Layer 3 of a small transformer language model trained on English Wikipedia (8 layers, counted from 0, width 128). Numbers have three digits each and are written without spaces.
A neuron's activation on a vector x is SiLU(gate . x) times (in . x), where the dot is the dot product.
The model reads these tokens: " " "-" " 0" "-" "20" " (" "20" ")" " C" "lo" "n" "la" "ra" "\n" "\n" "===" " Group" " 2" " " "===" "\n" "\n" "|" " Team" " |" " P" "l" "d" " |" " W" " |" " D"

The vector x that enters this layer's MLP at each token. A number n stands for (n - 500) times 0.0037.
0 " ": 774450405574874523745564599257523533419543562446523290396569656428494524474625375514774486478439373365298656352500504535580418246604510441561460544434321520487365785495713538567512438448474633539332483696719483426540525481583660539561414688485415487464511343432493536489450432396588508421557270603428548611468623664278391472528518339386579337582496736523475568522474678486605429461481
1 "-": 555450635549734375439480743395721571390613514426518439430491606305485464419701618507773584521459479403319532484574408378522426222623556511545330761452340479356665773370327524645414384584449561439105522421672494411405372381558430533562460644537465403413552379312504582628361585425579331399546466515435483520485430609290454520601530289415503540422307720544487518501502669491688611410412
2 " 0": 597475313506811544487627461403436562361533563873553377624259625550498350383713455719639628535554560476438394746602532671469451379381399580566498672389265512319576626627691563310539543297406253535413494365603666373370088357657534496483405499471467530386472394610818443515628482441701381526651889663388405533485556551441546401527361242490438474466402631516336593738513564378423440646514
3 "-": 551349603454736348472519636476592605513535530342457441588377666337503491346955715618683608531346442506468524341545422350808299263594509540595256739417413381412695709245496504535370326576492431530181463535483573493365557366539281508546365554552431426373509507226443603681515543493674341344487742365425514232473387586167423576691510266561491521376362597616773540501340638333626623465298
4 "20": 482271535514848400060376735518646464353504510692579474588608517589416432449788467590618722615449369387588428309451391492867389506524497563707267414492326194502671548463433419435547429388512363421560389405591524384518494405517799442518613445534549577483489544493534625597601328542594398469361706762405460194455280325464467485608761439409594469232226690403397588628282563368458560362597
5 " (": 439382488456687387347460721436528495558720498523685388547400571509420520469975537594705602429504594429377639455476453395639569494521446477492446593650505582619427573590634501479485409584524603522308743495416564567427725645791572481706396397482369574541529651441449595405309418496523511416473619554571623497472514285024538702568417312356615514460447671559363587539476374445439270478493
6 "20": 441246540575842391072360732560664417393531512769732488514781463576410390458764592515571636560243420444509420318467501508749561380533632520663346349622445133549659616495533416594553438433558288378441432415527469324511557383558768489611735545536570572515501521491537658499454318692544497492329709742417466222435355271499467504548678485440602549314349602429325595723415568489505550427556
7 ")": 530454381505626475391401829497544619584391489791588423499613560423764536288521586433669520520830553424482520377498572717361475308608266529608421667412384556688491691557566482263672536395525630720532527499607817364482418705593663440572612375424287567536459597509463659574421525438445514540499788520399483450494499424438352566572587322504682393486431607734265565608601564483519564244551
8 " C": 512568575449490561558642543413544531455536390393508457775574579431495665538728531673753501443607422514524542319429527526629419515545511466408500456444358729384599606530680453514473515556521345349317556465440705400657535346385337486526651552423354689402418699604686597419475517637727735626701651384393418625478544443246398656506328561474504436598279396795481558666700476486387686458624
9 "lo": 444486697570673443284721507384498607089455551678468552599365493564490652615606769605689674556534526589375542409406408483730284415660496523592431374516345397626550679451495539581461433334504250495226342481631281450446384678549551417358753350408572263505325485393483415525615710608443737385546660083594478356435514521600671457620550573419695542478391376383513510743570475579513549326506
10 "n": 465273704562556380718363472516428415667646543670490460530376702492643490588435568507812519585402623768427509346512649526757572392550471425637415461506333525452414723616536384422554615535584498447480485581567609581479716600535502429462508433462412551435449336432395383512445520736559492405710560171435364340469622498584525312478371405625428487426411491482574548443457585535349615392548
11 "la": 330522653362558358648498638559419630346560486599614537516297445513573820407597504477780542384563367598429630439647502543600494629559543385573330668503312402517421501550572645590431280292397388569398330518609473613548405668544438301157500241299331335359387507544543496569479655511535580555400520211524392387466512478517462475521393548405374555684493408414592516374515675494542506549547
12 "ra": 353402615461393412631379638408521717323383502574461424616541531531500703289305407404752655503368335441582576420704564464579482491469618413700355500510402442511555589491616598436558570559469314672493562547689293510650611624507501461423402424308497414339306470617396434615260495499453554381372514109568402470460419368400527398579536419346209388548424489365703545387479544553490467465524
13 "\n": 442569411543852465355644745529501536543616385490411564278551544620673392541457510390788411449690491253394500558691396466475440471526549623479542595466546766454472306696492414670443426447587426576550422533440566491450562558623490582585513529665478550412562394568450435359287320493248570672495574628411494398484657394301502487498522569200429546494406424524488522535335466608368544324489
14 "\n": 416499343703570390586505650409507506468525438492529520352660783637577395532513577305802425420604530360491508616492475598608532558661556637331559518513435575528524644807453483793485557628577392593494516381476579521442612464524226609683637636516519414576510279395518570380320478630430793759465186541372633462438708294391580485530444277367484574584526539519592519584337391425385401317487
15 "===": 452471288571492377523423764360430567411609548523647579422511523465518490270399611312688649367678646490583316530484537512536255268581586452410671606504428442641437646656370509372448539721515467572300459385507555519609834545583123521735443591487617584458488447361535847300447377455380673410429170670514451607439348382575555496484672437423589659485595309627522588621604627753525575588403
16 " Group": 545396598297548689480295711412499476756325477503700483487554420543584543400349539682695315438884385511681514683515525574704490662444528481312467640411706465530535307380439351653465554716378505432599633339308622392652389417570290549460573470565551265510452870340563379512549485637659654445270391362537329552405475388548595466512542653543427546435483471546277533491561494219674740483362
17 " 2": 610578369473323489461374589396481389664541480946608539559268415594552368368588554687704375529613579539490302515588594554323633851408627407487671776490516326438664440616649516416522680413414343475492425517374453613698254378516548491378387552564626502409481372498712448476649401535597566738289505592474471537437603223438722468526608761353645648383663562734454565621913543711290383589389
18 " ": 875485336420470417556603542357425561627500530451470331467473543521522502419778613657724455402582462487547518194511490454549458496504417384530573629429499400398477441517833464486492553441482520578594404845474590553732490509521404551384450541586569496443567494386395378556573436530561529589508479420489505416456617465322451517524515588447553389414694583551639613588652460309450533562282
19 "===": 442590395443778446335524693612415586591333476448458560331107671498656427119402520422631695468878491450624348442634510336321427445500654385450662527427513418717353471577438340397612451506481597539318475554444947673739512645612526541233415540423550800445485492476577591446487547691309560306151567802484418512455507219382409531429581655482690607551473364501562593472478537396470596410565
20 "\n": 474653398289706434469542705549607512421417407323515573371340609707501421497616551424790369526721570292524479511682542462584464562577622629435582537552607650664469551432480480675454560458576409505418568562438402627530511469567641583343409609644440484549501370473471474404399274703408578607413593626375602542453793333356398481400465497284731555502666499576383563555504444494435505317604
21 "\n": 474512306427487450475559713406614555385458432390555566506425631686464457482612661484787400516640514293584495624456523538326537558545558628437648613563488617461564692521473433579479568542576298499462567448379475559543607417557272571509511527537531318612541306371450573413462315646510833682456280484393539475436670242430459458492523179359571565477783415568557542641571321662373531343472
22 "|": 412356402459396398502739801486383478687555374396563493447387515389549572572476671505653493386475492491423408561641578441555457441465373394387472586435421727501726633371482614538619460685530454242486554529557587448628481414542329680502508435486627470512428594280530585515506379623549372266418386676507348583398518327615615446522466486356367736501616523751384578732763434537637505686335
23 " Team": 544525445272640566561376709389586487550143443596560525634467655491207598781263602551616442402718309525590369747613592502461505452466443419427476351396645463552447575549550547600581642602474559256858692471456845339692134440584512495236267237498415320643542717268390590578662403436554774452392423376479378465416504346564556477459497529739532655591606489723596500610587371316530525546301
24 " |": 627527335414524430480501680356476575689513526563444565523308543327434574587485671492617447446640618345714429570561624497535541599571495474461485521491513895453533670475392472528556566528415524365236491548608528416495116545462494563506432430565602535522468392242449535523514506773778560567414661415488428537431616173561463550522478532443472783521762692693636568647663267635524537490261
25 " P": 371568463355708377435449425348427496646546323567629413668452654376305612437471736486613343526415660557669597483427510660376574280552406223516680308447663590568374622552711311487512561632477444066476566417277491508534396343563414558609413384513465379553526583469628456533432496605644963490633819521419484451457572401576535422642452824512405412523437506604608563474608464172508635474313
26 "l": 308332606463583417396544629304495714639521569629514477620607527499641631499523871542654418562314598739622542361454480563616545299524399457536465479477552433525375579473474410418432438433511485252592308791478499570567311547554442385418537349568621253761508297474270517519435348656485594685610762488524480346481756417607511501627205643590256670461594298395394504673331643342477673640432
27 "d": 424369513410476293600599534373302553602212553426698530452468649421612606458439621665764397557559602612458331336456573562457667588356571306538506402688458386488557795582500512278417414289518415413621517462492488620646521464558460385424372280431596383512355412325460580402464339413546564662705698294321580370461610409671466466453284623813426596602508620529392488680535387355344652494545
28 " |": 604516316375522413497466700368533582715509577586470556570437568326443527615423641573619502444629613357696523555525689467455554518544528448471495530559557904510499657581421434540508463504400527377188498535604470497468235533486436554636372462515603494536463399243489470490555461756752507500334718461472463519411636223559458497572455549486436781515698637660638574664741346583465559457358
29 " W": 474379422521512367514425528396249630614428573291693430726593389388459615377308525377607434546743478555546407676397529473277394394497528391534633236565571579575405564666887545415608665671628275464296490420374494530588366374588395632472541380492541410581518486484522472665573534489658713313549766739349479603426627265427648571466405720532517596407345662576437501460355402164501675384324
30 " |": 594491311377511407475462718365518571722506593600487555589480574336454513604371611621617527463633606372701548542509696460395567493535527441490513525567558904554484625612431411556503446504397534375161507526579492525474236529492441541649354465513588485538474423264513436466581436751735495465312741457469472500400634235531428473591457562521426755503652595646627570638741364584484571444405
31 " D": 531558519450625334404598647343374491618358537452583426735626595456493732239555734551687591573717729675605615493393557531109418524492875474605419478492528648594628561354712373549487542471639614268696355392456553550573392457509527558279446309526509469517533512459491548600532440435625606368727569397318466557429431563474397563438296588595527547645369434557457521701578425343474685375279

Each question shows the input weights of one neuron of the MLP. A number n stands for (n - 500) times 0.0012.

n98 gate: 458497645392594393484435486482492508418387374553445539604565349408356485656529510743449545490488530433330462602551395391525615714581325503577508581575537535533303414492571562463418420503513575573626528529531326473387434394471528634554557521405598557596433554546417485356431596654417402489532483500435389672518468561552632355503393408403516524548478482451649546446541389620588405500321
n98 in: 537479572447410570433390441520428428517541473461411525621515268495651407452674646515416535556481521575463492555590479515422356629459520361500467573467594622526441383510451352467594431557456510443547433421553455482577595619523449679538576611596457612382514484443478569363459662627416455612440367462479546397485584420547568484554698428523551573567479538607386519421537376615463515219547
Which token does this neuron like most? 27 "d"

n303 gate: 434512378632446413259465500589407345546458409492451487457545446532437588600518483494379427511330548487272566578506569506215572393530418560560318437577544584542413598692467407359471500482608575491344471563572486569479620480345617548611348395670544613478662386409620480547535551543523409460458613353511647539502759534449380563521565311461476570420527641676353537342601620345436398474337
n303 in: 446429400476369359358565521567409444569521363435576414375409353512438574484565609519493508437363578512484653435431527521374599391564545523620421617558621640629436560634600497453339442527645487526366372572604531554594518427430536630508419479555469534480633417416449459661582604521600388533422466382398690489440616603495400519452528506420555492375548694638508565536588524435332505474360
Which token does this neuron like most? 30 " |"

n28 gate: 517540545376429556557317476609477495389512564498472580480475445473510538386614439565543481617393558469460510550569649579687473538572483624345422554530461572457527398599473498439510505617384419369529462495519440510411589495514531403602601553618515498660577480297424698431502594510634386410483357417502527443496539493580627428530516436601349556693602519404490470452630490379578517365523
n28 in: 495474465603588450341556480546427522519513440585636462505709538482553562354434474659567490569629411531293417373525611478468638531395559672577488495358463449525442402525537472515530483535589616367546389546388607568407528429479477418479485473495461532443585495464399450450368347502355562448437518426567409432473517448399414431684553417452512625437374362423485537524588578316541662522566
Its three highest activations, in order, are on tokens 16 " Group", 10 "n", 3 "-"

n205 gate: 577564361379450495544575505511577563589753495647371402587522525470558359686384549370441565303452531439447536378617588378382580677566443492511462442555389717450450557519568481592386500475471444444500492307567516561326402495400457610692570578523492652402498423553611492383416445471471473500558529557498566409422611546450422405547581574415292462475621605539449475373446506701497452414511
n205 in: 468390594647503453425311549409517670447572680516483624435533511478304447426424521239524287487510629561636558546459519513456517460547445396487563414519426420590442432539480363538558675428558610511505489529495452542575463534490414458280613606529554428479406377494511785492322591497607543703667416503584700614532478531486576477389455465398413492594611508365591577586509453488483467446592
Which token does this neuron like most? 14 "\n"

n1 gate: 497447573589289532560538424633687535647657403449444423577565586608663537531640399558504618584631466629593578366575529558552466551549461382375628438510515329432516438550536471428526680471388538445579430447452525605427378456552425575539500449403497505520507295445525480425588513381508265473458571479590479346393297529539559457552441497500443536445463492434567481490412348611465518462582
n1 in: 459471541598566498560415619418485493552512642393359500379552540349474453460498635445439402424520603422553450498514381518465507556386519498534582637453577521512457600517401388437465451588543548500368532534613463493448561431478490624450380577591419498449413619519348500418617488523390533478576455360407471526561404607364621474481475611538617437526612551375451566596308510435387539410488
Which token does this neuron like most? 10 "n"

n44 gate: 508561488608401479666425524555583453666682686482472507290613489470467537589543495506472470396445464561573624516415618585578629413516505513416565661702524579614379771729357547438478457517358421455422579463577508519472445487452562510578545535474398487492505483597513555484486464465585487528370385578476528464385495750503708495544356529519527427322679495528480415476585555599687452497589
n44 in: 597291406578360413476654488513527523490347364522376453570529500486545608495368390651577575393541604453287556564524431454376324532550300416619523386526422426465418543466601516557570445474576569609423508541387477487500397515438505533570524407492591582416507532257406377461372363428594598415550625362645468434544684446449466517606653514524466505450458570546546494564408508427543399513489
Which token does this neuron like most? 0 " "

n224 gate: 491398368706642617557471414639528460446556539594603685494707613479318669468335604503263430425424572508397592569506331606519491500580418526327526581521468516605381722556621560445512576562520409648413585511451551655384328508449424554469464538601509529497577491587463582354597494448463491320533407459592527515744529569494584519687525340565436581603539459518385372480439625513476407566351
n224 in: 515360482538696583443598438413500500450435460600532579585456417467353700452480642474558429380528558454571344570595513538511368545598497542567525512446310464626412489510561487620467574565564438542559662692447555552490425653517401604582684513564609585612486464602366527451541626500488403564487380551454565373476543483544403474609618392585485510702352594503431523418442477442413667447500
Its three highest activations, in order, are on tokens 14 "\n", 15 "===", 17 " 2"

n125 gate: 419590564440635447549688543380497400498477522500432416422584577358402473542463440627572550502535549527451620645477368606508558360558515571473502549368392422677439414406465472347673575467534517593391613520297498656472506529567510417554423659526478515524457497413493582533601394606544565411464495427410490497483470610331443507673645471569477423457523542409456550461471541424528676401349
n125 in: 507500608582623488532613385450641533630493448620364504598409455456388573512280378547432583412495410533500399502588606617505463434658442464441291446468437509527468462488424381510546507448566602474434524521522507329453547472435500573555312512523684557403476458490538528524512606591697452439522554495564463532523464567338517680527514439576461519631522532681422496462586500466480529361453
On which token does it fire most, and how strongly? 3 "-", at about 0.83

n82 gate: 404421413679569566486539524562500410515492467636423534508602646449606444548326541462417397487458377388434562398532573352424615505629397451559590374623343542424540677516316318412452357446456765578473368474584578508478416568483456598509464284344645518523546519484472523452556369500484402414381537521538538521482471470500587544513380550516466679462500489574530447632398414466637411608541
n82 in: 530399521400430447529578483374475486570605405457448520393476366526520528519495417648573409605609463521460471578406529430480512418376567353435536536442488517571512502466553517615550450466551357404404423441403430327505568381438500593536463555595502331534541498439581479428524519455554479538605487414550444478488443407341536473466357518374416600660502459690415538427714619500616419588302
Which token does this neuron like most? 22 "|"

n209 gate: 394567555481529542658562515521523286352392587513390584404530588488687384546487450489531481482424439439416481671664406489370478393494576503537405530484565536478489565459497575315353399517555404649437399383554377500586645399563611539509391430588403671528446564405582288544702338457415568423328509619439497489606489565367468508420560646426522632390658459452438462489373384506637487543400
n209 in: 433361535621483500538516578526653312415384400520481502522422443572484410542363467543463695310559519538571363568441478393534430558661431572552445500230444467448454511546314459426405659492377446640453472565482407538548506508432530444631576529547661453550488489503304482455588519604565476442513666455553395366440481432310410515697400486583378458481460503546453463358668376474560463610484
On which two tokens does it fire most, strongest first? 31 " D", 25 " P"

n101 gate: 654513336577442537455472493480546437608754527473561448540440621460524428567569441524291294695464513458457513579568372485664469404495711475442443649464477608555545476621486347479379487500580445523550442422424609447503591478393451605409516441616564566542582608688598540505477526371568574662387401487447621547631554539561659521526542405505541528589500559521524466518548613447463523429445
n101 in: 514524523451492437570446536696413447511370395500434536456562498560551502425460416644492601382524393525454594372524586553462560566534458551491512349490569393500418539517535589467526517358434523477344530410502384637332438473463567527589403638540387461518547522364383418446559579526472432270493575500477438550450387543461373646344518490443528394459452361461478498500446385487600390575626
Which token does this neuron like most? 26 "l"

n213 gate: 418608572506355308417358369663481506390360677657646620525451378606525416482536437597419375448556691546367506629521482441433588593570488500500515475491539532460515562659386632377542524476288588351567547687541562592686619594486450474474713565359366485483495451313386613521368409468395613560399663389405576370477509554727575630558445478591338390458433524642525366441522329465491509639445
n213 in: 443425402548595454544490588547527542458577468495424537474538702404335537648453500648504387654565355430391561416497428559529515464503553431466400472503495531557505602579570407616376455490617473640411480485448591562267406471581426537357376510518560507541555608665618505568437581569515580616577449615616597582470410416469603388428405373569432420429538615375359546532521577319492455423616
Which token does this neuron like most? 27 "d"

n216 gate: 503592484500594382479427436485441522485503441571481493495614516563581458758414429596471720427483429479349633460570425470511490516471618510470531326580598482508409404630469578531467418445344467550505438515434550482544523402377613569396439632457454515466532409553495384487397521714402429677510525457387503669556646507542602495398579395503592439300576571497244513588556560511550340470505
n216 in: 369609558430556453502475536452418543511366516583410432483541464526575468573523364533488554500531490496558670454509493410450614425462584443525542424619639452577574306548459670368552432426338479594472564415491528438596615473526589507376369547537568551531504404447555482500481431710532509697488385575407433507381488525628364550380563389571657491445490521476353574466441495558558488488560
Which token does this neuron like most? 20 "\n"

n203 gate: 611700513539558543329426503544424445422391335702661503404594500535537257548461356512516569357500297333404460747530594356494594584442503564529539419437389511328543378500624430500527560494430497652528520480636535576606473591470268506609525494610530579420449412610445333629437515373512301400677605515406540430429584622384664428585604459600545408452576482605341292456531540484448542346448
n203 in: 687622500524625582448680522544494497417394555566514507522432519431649510388468368620580701461438486543547396537435486511643440570530433400429460525308422438437549363484522566390462476473432516469610518432558524527298555526639537544520550404647481616469442582439633347538557261487495569418536723572442585160416535436401634535525505565546626564573563420522391389476416495402575436420483
On which two tokens does it fire most, strongest first? 2 " 0", 13 "\n"

n262 gate: 655520520553589492405464482591464621626543683425696557518483549631546527455270397583394311495542424388497578514506543497518434518509435613536480248611500440442491494523437448687500540474500519315713450517344555465371564511419556462512558534553539594457523457346475533321483646422572461473561340370622365583567480441532534524566811497257347427428540548550438441533588497640573483601474
n262 in: 660503610406542505465538624581536664623436670484576593699505550516507613459413474547608413479570442496623512457561656600505391487599529495507476355574520459530567528423556478683500442480462588372604521510471560463488586530552503500665588415449556577461507346358540453393520635495612495477679446340658426456467515447493507552612676562443408449564535551543492530567551490513611551572465
On which token does it fire most, and how strongly? 16 " Group", at about 0.79

n108 gate: 540437469607578525302594425633421370556515340618614545422300580532687382445256511432381451578575467458449453497640447403500541596518271571407500403450590415512382630642556396500465570503489605511583576523480580515615395586489515632379422391342497699368518497429427480369300441471367373454645599552490624526569378431340552546479427689447451615614394304602545486497575444478398382368426
n108 in: 568522460463694410426619442385449424383486461475489488453666593617384487628612461680486471477468486449428535592559484576529644411554594600544479567451336684236645402544445519460597575355640408516488524623524437659424585492416593490560638314523420445623677478382490363417470497603416553551492511388478481454480599472445372555574482466486452345383462561356422473513391410382580407590409
Which token does this neuron like most? 13 "\n"

n184 gate: 588562584393500427306370368441406426467572546515344600375407543423549393356461490503608482382581332462544690580463556647355585443681526503533445439460463493462476437674442535371439337567533554605451562464526420462535533437573467604446397516541560717400512307468436391603423436409528529569530464547479554473413424680484563649441508688476526576601361510478418430526579645582451487503427
n184 in: 416382491415558479525649539336613493543612512301424615525537627398525434568483617671438534432557379524634495469618522505635362406475490557574327552534539496605532594488426540490458429465566579591573579364435407361468442565498566517461465415431573476516551498510472472397586475490638546410510466493546413468545595528438454516515512382574544485470512743324505474574538545489692485664363
Which token does this neuron like most? 1 "-"

n34 gate: 512505493467410434443450405599436609480508652531616551542443583606458392523593468580420470349398571566458503435495531320376382547433487574547368550669490376573500516415465497370500525456475530512542421701435577671459598393448439505535678644431573423507578552466557453378755372528465518473386695457521415528384520524440513502717517492425442490546500409597516553478550637511702525540484
n34 in: 601471517586523525521486594450448477539540435382321453411633481368445550402470475574496425627496531439548450573467315663485521333436460484480558507387444602498339444597515450544580528462498569657379484377546564421564497520414578597422409461475521468562536517519520550523479462564607488561450517386466455564575689591462526394381464559514654372531405505401415403573553495271454481525519
Which token does this neuron like most? 18 " "

n176 gate: 515588560525473426341463457390550461620531539619568438490434423418505519665440539515458465344537487545445426579604457522479375622668505537427530472561492520649423610582379587538316415492493547473547544611411384403413395466598542517581593475479632596572573544683334505306560536409571473421531465530552582683464437519508487435503628349564407520505515550695437389463484638651554440408621
n176 in: 537382416545556598517526481583623590355577456360520504539560483621580502379498425502386569552440549543527522488512362451601522478382381430484578467486510618364560435331643400557712571500555612391500444463493439587621495493373542654454451566622524442434567335532602557533476414589472507607483538464412534406587505450383540579469399407536481543570418469431562464451606432457375613531415
Which token does this neuron like most? 11 "la"

n121 gate: 486520424459542664557440562592389306648553377513368477348514511510489353577591433514553417556621386348440599416497390641597584414553508576419489606489517451477444671486451395472608528382441446489395508446451370378590528492608645409435400519610373429484335605545476468553597416380346643480585432500590559618620536587330530544494591442489625519556562464334624562505246559521380261536585
n121 in: 488432444535478534583480550463428669505572357522526551447673500416456562492525458430665401480462518523492578442449337475486495336384553605406464521495587486552438465479469651510395536456505455535431388453392625479448569464415577258413408513655373515442498388531473515681508528387440470618708467538548575503599281672503584488593505444552566270384544368489489418470386459505429510598422
On which token does it fire most, and how strongly? 0 " ", at about 0.56

n187 gate: 606367536544522741353616429469528551480598469519515463612331586516710460404509370321474348486565560442430497514630467425693574467366518491417319554411500516329464518658484464415430670482548382511576460500500635518399706419451601596670636520685448667531561566707537463547371423339362363525401584599518646277562500639635538644589500451408406445447557593485543449723445446541433471468512
n187 in: 463529589483595519567502558466587571642538512261451443547525602427575422460458517444471335495430671502430451480596439436615492549480568345493400484457409420479413531569484413530555397487454389549411456321644628497505568502537603583551557453508620670538436508582620531515495477413490333392405481530629515304417608483410480474592459672497570607503403580368657492640476595511453398473675
Its three highest activations, in order, are on tokens 4 "20", 13 "\n", 6 "20"

n287 gate: 579455482520684552391406531576400337377535539470509555542389488537553439417537470515417641475444458684458462381366491537573415500596457576545624511352341428482532521638455691390543223500357430655406427398420658588597640533431527489417479486639397483582450462494424456500538302560494552279670568557609529404478512637456555420573419503544448294593409319438545431534479479240750440537648
n287 in: 744508374463560394359503450575528580485511375513481623717411540476541395386392520581387503411421516505440516417508540391722562577479455681376566483479317531522508398624471530429606439543441244510463549469354549549495428566507589433580587408406355427457517508459397459375367409563433397353408616445505341465482402452497574630592508450594386303468468487497470414513453478434536434542611
Which token does this neuron like most? 4 "20"

n191 gate: 577584548543424461303407398410406492413398618554525606343549508586447448422513458390443503513621450524618539575508528582408574688618370344484419560650538514536533387757623550543389367583539548397608397646463529616605408544623474524363520575619390588368458514419453487489478574460280320636663517559564448322550516456456578462376484506495427586341511481534373585534483412631447575495522
n191 in: 460492493561451347570382509423403584418588596643621477603484619338453369439424334324467495583488424509508456350515528535462500679601457468594437602536331502437624556591573378398584403642557465488561386448503300391469670522564569510544584325548465480357590536356520591457528443573450485564458609495539528485481449483414437481497606457577561589570645475524542511321460547377513407384568
Which token does this neuron like most? 17 " 2"

n238 gate: 420555569542379642520647375500707336604674381359337424576460454431638516536467354363427570548521465548616614602757568533428401480560517478350455380576477488491452643500542299497486472628484470527620585423331530394546478599549500622518564458376361629457566457471522519382385565318371492568466300573553514366521553559509506526449554544443379689526606461402623577678623440560506486425511
n238 in: 410625609521301582565530519500475366516656498322404496507577539450541401491486418505469439595575388549512527574555604537435536485445493491539604412462704479609363520370419362417526486452484491588562440405495502592529559615675428523381595634403580442568455486410461559417526639507516488485367386514536514493396486577493460432599450655471479493392669417500488585560584490533500488359517
On which two tokens does it fire most, strongest first? 2 " 0", 4 "20"

n9 gate: 645505526514359514391316556616607559502650559590357548495502461518545542543445430470487628535626385430678424545441451448763412658466377348432572505427544360458465558520612525544609505426531555434471488445514502545631516438540404580435485502454420390488471416517481470558510439474709404403431438498507498473457391512582565417458374536561515563613495531420407464526734475560425531548565
n9 in: 591544515590451507622267570500636605544633502600495507431650561507507539510446477488542514630471443560594437570476515399642365572432295491377474513382505443385349552512542629545560474544333470498445470460481432529524600473462497512421446547492353434430552439404479500627555457411600419335490515507554437575591345586713624496430461470449476536476442443525416427488537376485475408627502
Which token does this neuron like most? 16 " Group"

n222 gate: 511551544369559398259381684599650484412480540550582547582584447468424508566682518483409399694383537347526433581506369449526544457483544588575429503542519417427400354623475461393442418570497460551360366495503589506478606445457626473456435557491448610458565399435428630615605289546487544514651620571505598353523399537475601508380489182536363557428575590404514482538551497500540399663309
n222 in: 330497484626691523503479566590581523349307525457481658459749538524413424589524556731452434508473375429339379461484583492587607404465768675451445564468582404600444461524498435513587524516505559459473500585484622468425497485271541408294389521417636376462519441549515556513431487440497605431556624513414503583471505452540529520473467481564479479380642495544341526652582613554456474497540
On which two tokens does it fire most, strongest first? 6 "20", 4 "20"

n293 gate: 602527542471466465300588521604503485411598515448411457581505519512594609411552543447482503607517344486581561500571311544478307516574492370393393529532411544463503448678486447403510631434381477372505523436595426604675438625524618591595559638453409723425517375387454429450531503361515378552633408404425452370527471450465438505423447475630461438651449568414704498482641580522362381650433
n293 in: 503593422513514562566380498576448465543358510584503556406442363439569502500421341521505459334572513477567579411430616558566542412521288593339521526550544537421511497387467524518617456463472374503474437500447601495424538702562332300583314220467562378362507503466553470466492594434629443443416522544584421508456466471571423603637413601469577426490505672455530397523317511475532479324476
On which token does it fire most, and how strongly? 11 "la", at about 0.21

n115 gate: 641466359551503520414601535512374482471372340437565590578348537432374436461292644637521701520447565352494534515527469485484564556570392544500320433473530537402585541665478347509644596445483383521525465353473571604576293371406616480593587449317587621403489399441471500554383561524400542620482503290627366552497497563399787442582266478448332733597537464633366380544587552371447417607356
n115 in: 508492411302575443405536535545307412505526607483409575545495539564513570536700428458385505451474479444497579439583526533536544481626446427364402462633513530553726422340545476668479464560585434492442515525546538508455518421584622407575487474286479574426516339540437393459772356523412397489505514381537555482528544539466549651534445459482670580419647672636516532429495492364473526676439
Its three highest activations, in order, are on tokens 24 " |", 22 "|", 28 " |"

n109 gate: 541415605479397507548446521472462362447377520529645439479550603394283462492320540550561595379423433433588500419583476515602500396476497482455389502482518489611647659553426429412622469463497599649426550576655414400384453522569684588447519677383446480667509453447565378448744429525543431524497404420449629589406678579479600512421512459586523580510608451433562560444505545603692477449566
n109 in: 556444610525417517543424482439437350403447553554634543531515462491446529421362674566370485488331487411603434471465646485632495541560408510394421606535420491490513552568348353361552485379517529604463636410674524447391427640567482519620520507385525434606522462495519512502535364410471451404439487470478624545544502519574683578576557398696512653608594569449624432500554510580605399566556
Which token does this neuron like most? 13 "\n"

n195 gate: 543603477550405438413523387632655523271533691489647602518503530492452349479573545365425571599478658450631497523622446376710539604455438627443438727455503613434485220536456398506580444641449500497631537526430532479665650444443589574658461564537477595472625479642443483565571560410347512525569353547694533419650591550621638549476503401718347500536677582576393407362620599427442506456587
n195 in: 570462338305574652652510481629567392521672449452451495451347543360427482606579525476498505548520486481464487422433317474553503500411418469492474586596500512484557552457537532429561468462503443425498549407388497424497440606419619410557440474631424419508411640720392418405606489437430416600608494408359414605563466598413590331338467589406709476462470600374401544482624433560612537432251
Which token does this neuron like most? 26 "l"

n199 gate: 416453509617619405451603562490585560456612311462567515431514481512357381583436418511435358364433494433522527408387397418329413450530404424531543515384618440623535684495455484412500503467671613516425479411497537448326406377515640461244337561390548450576500462536594361425634335529639484486519651374490432682554414576393543490552459570378446636603366449481442540490539554503691473511621
n199 in: 613537527413708421560472456627397545660471483456338395545508563404500517738510456633538520429495323518492482535508557543407674535539472437468533471552557648584573519581519482397436390518483550367602525470369472421636448436464503445417579439513551354502456466424378394436487617500455610664401440449391513464511400488353377336406441570466497653422550457503636677329588526448542525571445
Which token does this neuron like most? 25 " P"

n285 gate: 574497445617512599437470412533630366481426484412549617517631517528466335609364430588502478524451390513523642398489662530440551361577651640361595404508390478540252579705440437475517304491443492645534314396539613446403417350332456397449341553368416478580574463583473568469337443492566522485406387327530514494488450489537550456289443482423520611457489528451622370547552751642564486428532
n285 in: 522469380579372682581415431558365587586553469467313442551342563450548548387637488510304554633507449556472545585410347524558482613400572488351507557552495513518754384389452621401505592460478440367479662364463478414465475583425593565489536480565483461411475649556498421480587635364420451453518529557491487462582515561492542518621595411600549500487591495449562521471449389412490446498434
On which token does it fire most, and how strongly? 26 "l", at about 0.27

n59 gate: 497550566490517569637644587535584553455463358373449558487563348615360505633314416385428562470467392421561620583609542477459617423622623573420408500433642406521385538450543516623405567534500596500681548513546515442508558392476452727602553485613536659429540379445605448420387378386482390573597401410583490445459318556461482605479517573560474490505395643561396519447516537506373503434571
n59 in: 538409416584586436310428367498505464651610435588545451498395529532606471459571562586500459517488551319426471523502463455578401554456362420458604462579303542360518563628376432394578437507561426540398428492387574566410417634470514454361455509400474523484514564589439506528533511574517502516509574500438548533557595463496524442498498502443524521498467476496453412502556537509592388577507
Which token does this neuron like most? 13 "\n"

n41 gate: 551613449529531555476557533429638416403479429507617626595460457493487546471357354457459484523627508669549511451408375449553397400643474298306422466603568435575361560524495449463608725540368567613490692456355482497511375463524492355458465456517490531400412417484543399476487386425400503574535690591625449500529510507344445391385619481458385531473407482435511441362628404545532492459299
n41 in: 458443529388478567397557482485381434610510493519521293477439582463562607445512558508412387390488572495656602465712413589553566458487402539446508458495490529438400628477519385598352480365607520502428578507458537431298418533477426646543523460281687441488664618467388500412432589478549532511520500533527513475494467342377535607426384529436638557589423617394414463591419610460412642502490
On which two tokens does it fire most, strongest first? 25 " P", 29 " W"

n252 gate: 483429477460571448424528567600452333539395506410402523387509634474447406534296448462522469557447415477453570508483381537448381541590574584481529412422767424547468515520524462609388437468542480455418581452356483363500513271304611514255491474638543478476453593641394395222468396514584577620602537295577695645570586557357434413279445524347651651512587437509521583522536552583403463633523
n252 in: 471697531431557467481586460487413402554443495485486543456495584478397562431505597476523569411535486502618470375639508641565616511538511552565616589452601500565487492408566562588415396511485492601576756311380396500238398568478619456506423703400468518568505662623474500412407511557422574358492345606445613341394407581592495552527446536419733592562376524585409599604384500374525442508582
On which token does it fire most, and how strongly? 20 "\n", at about 1.4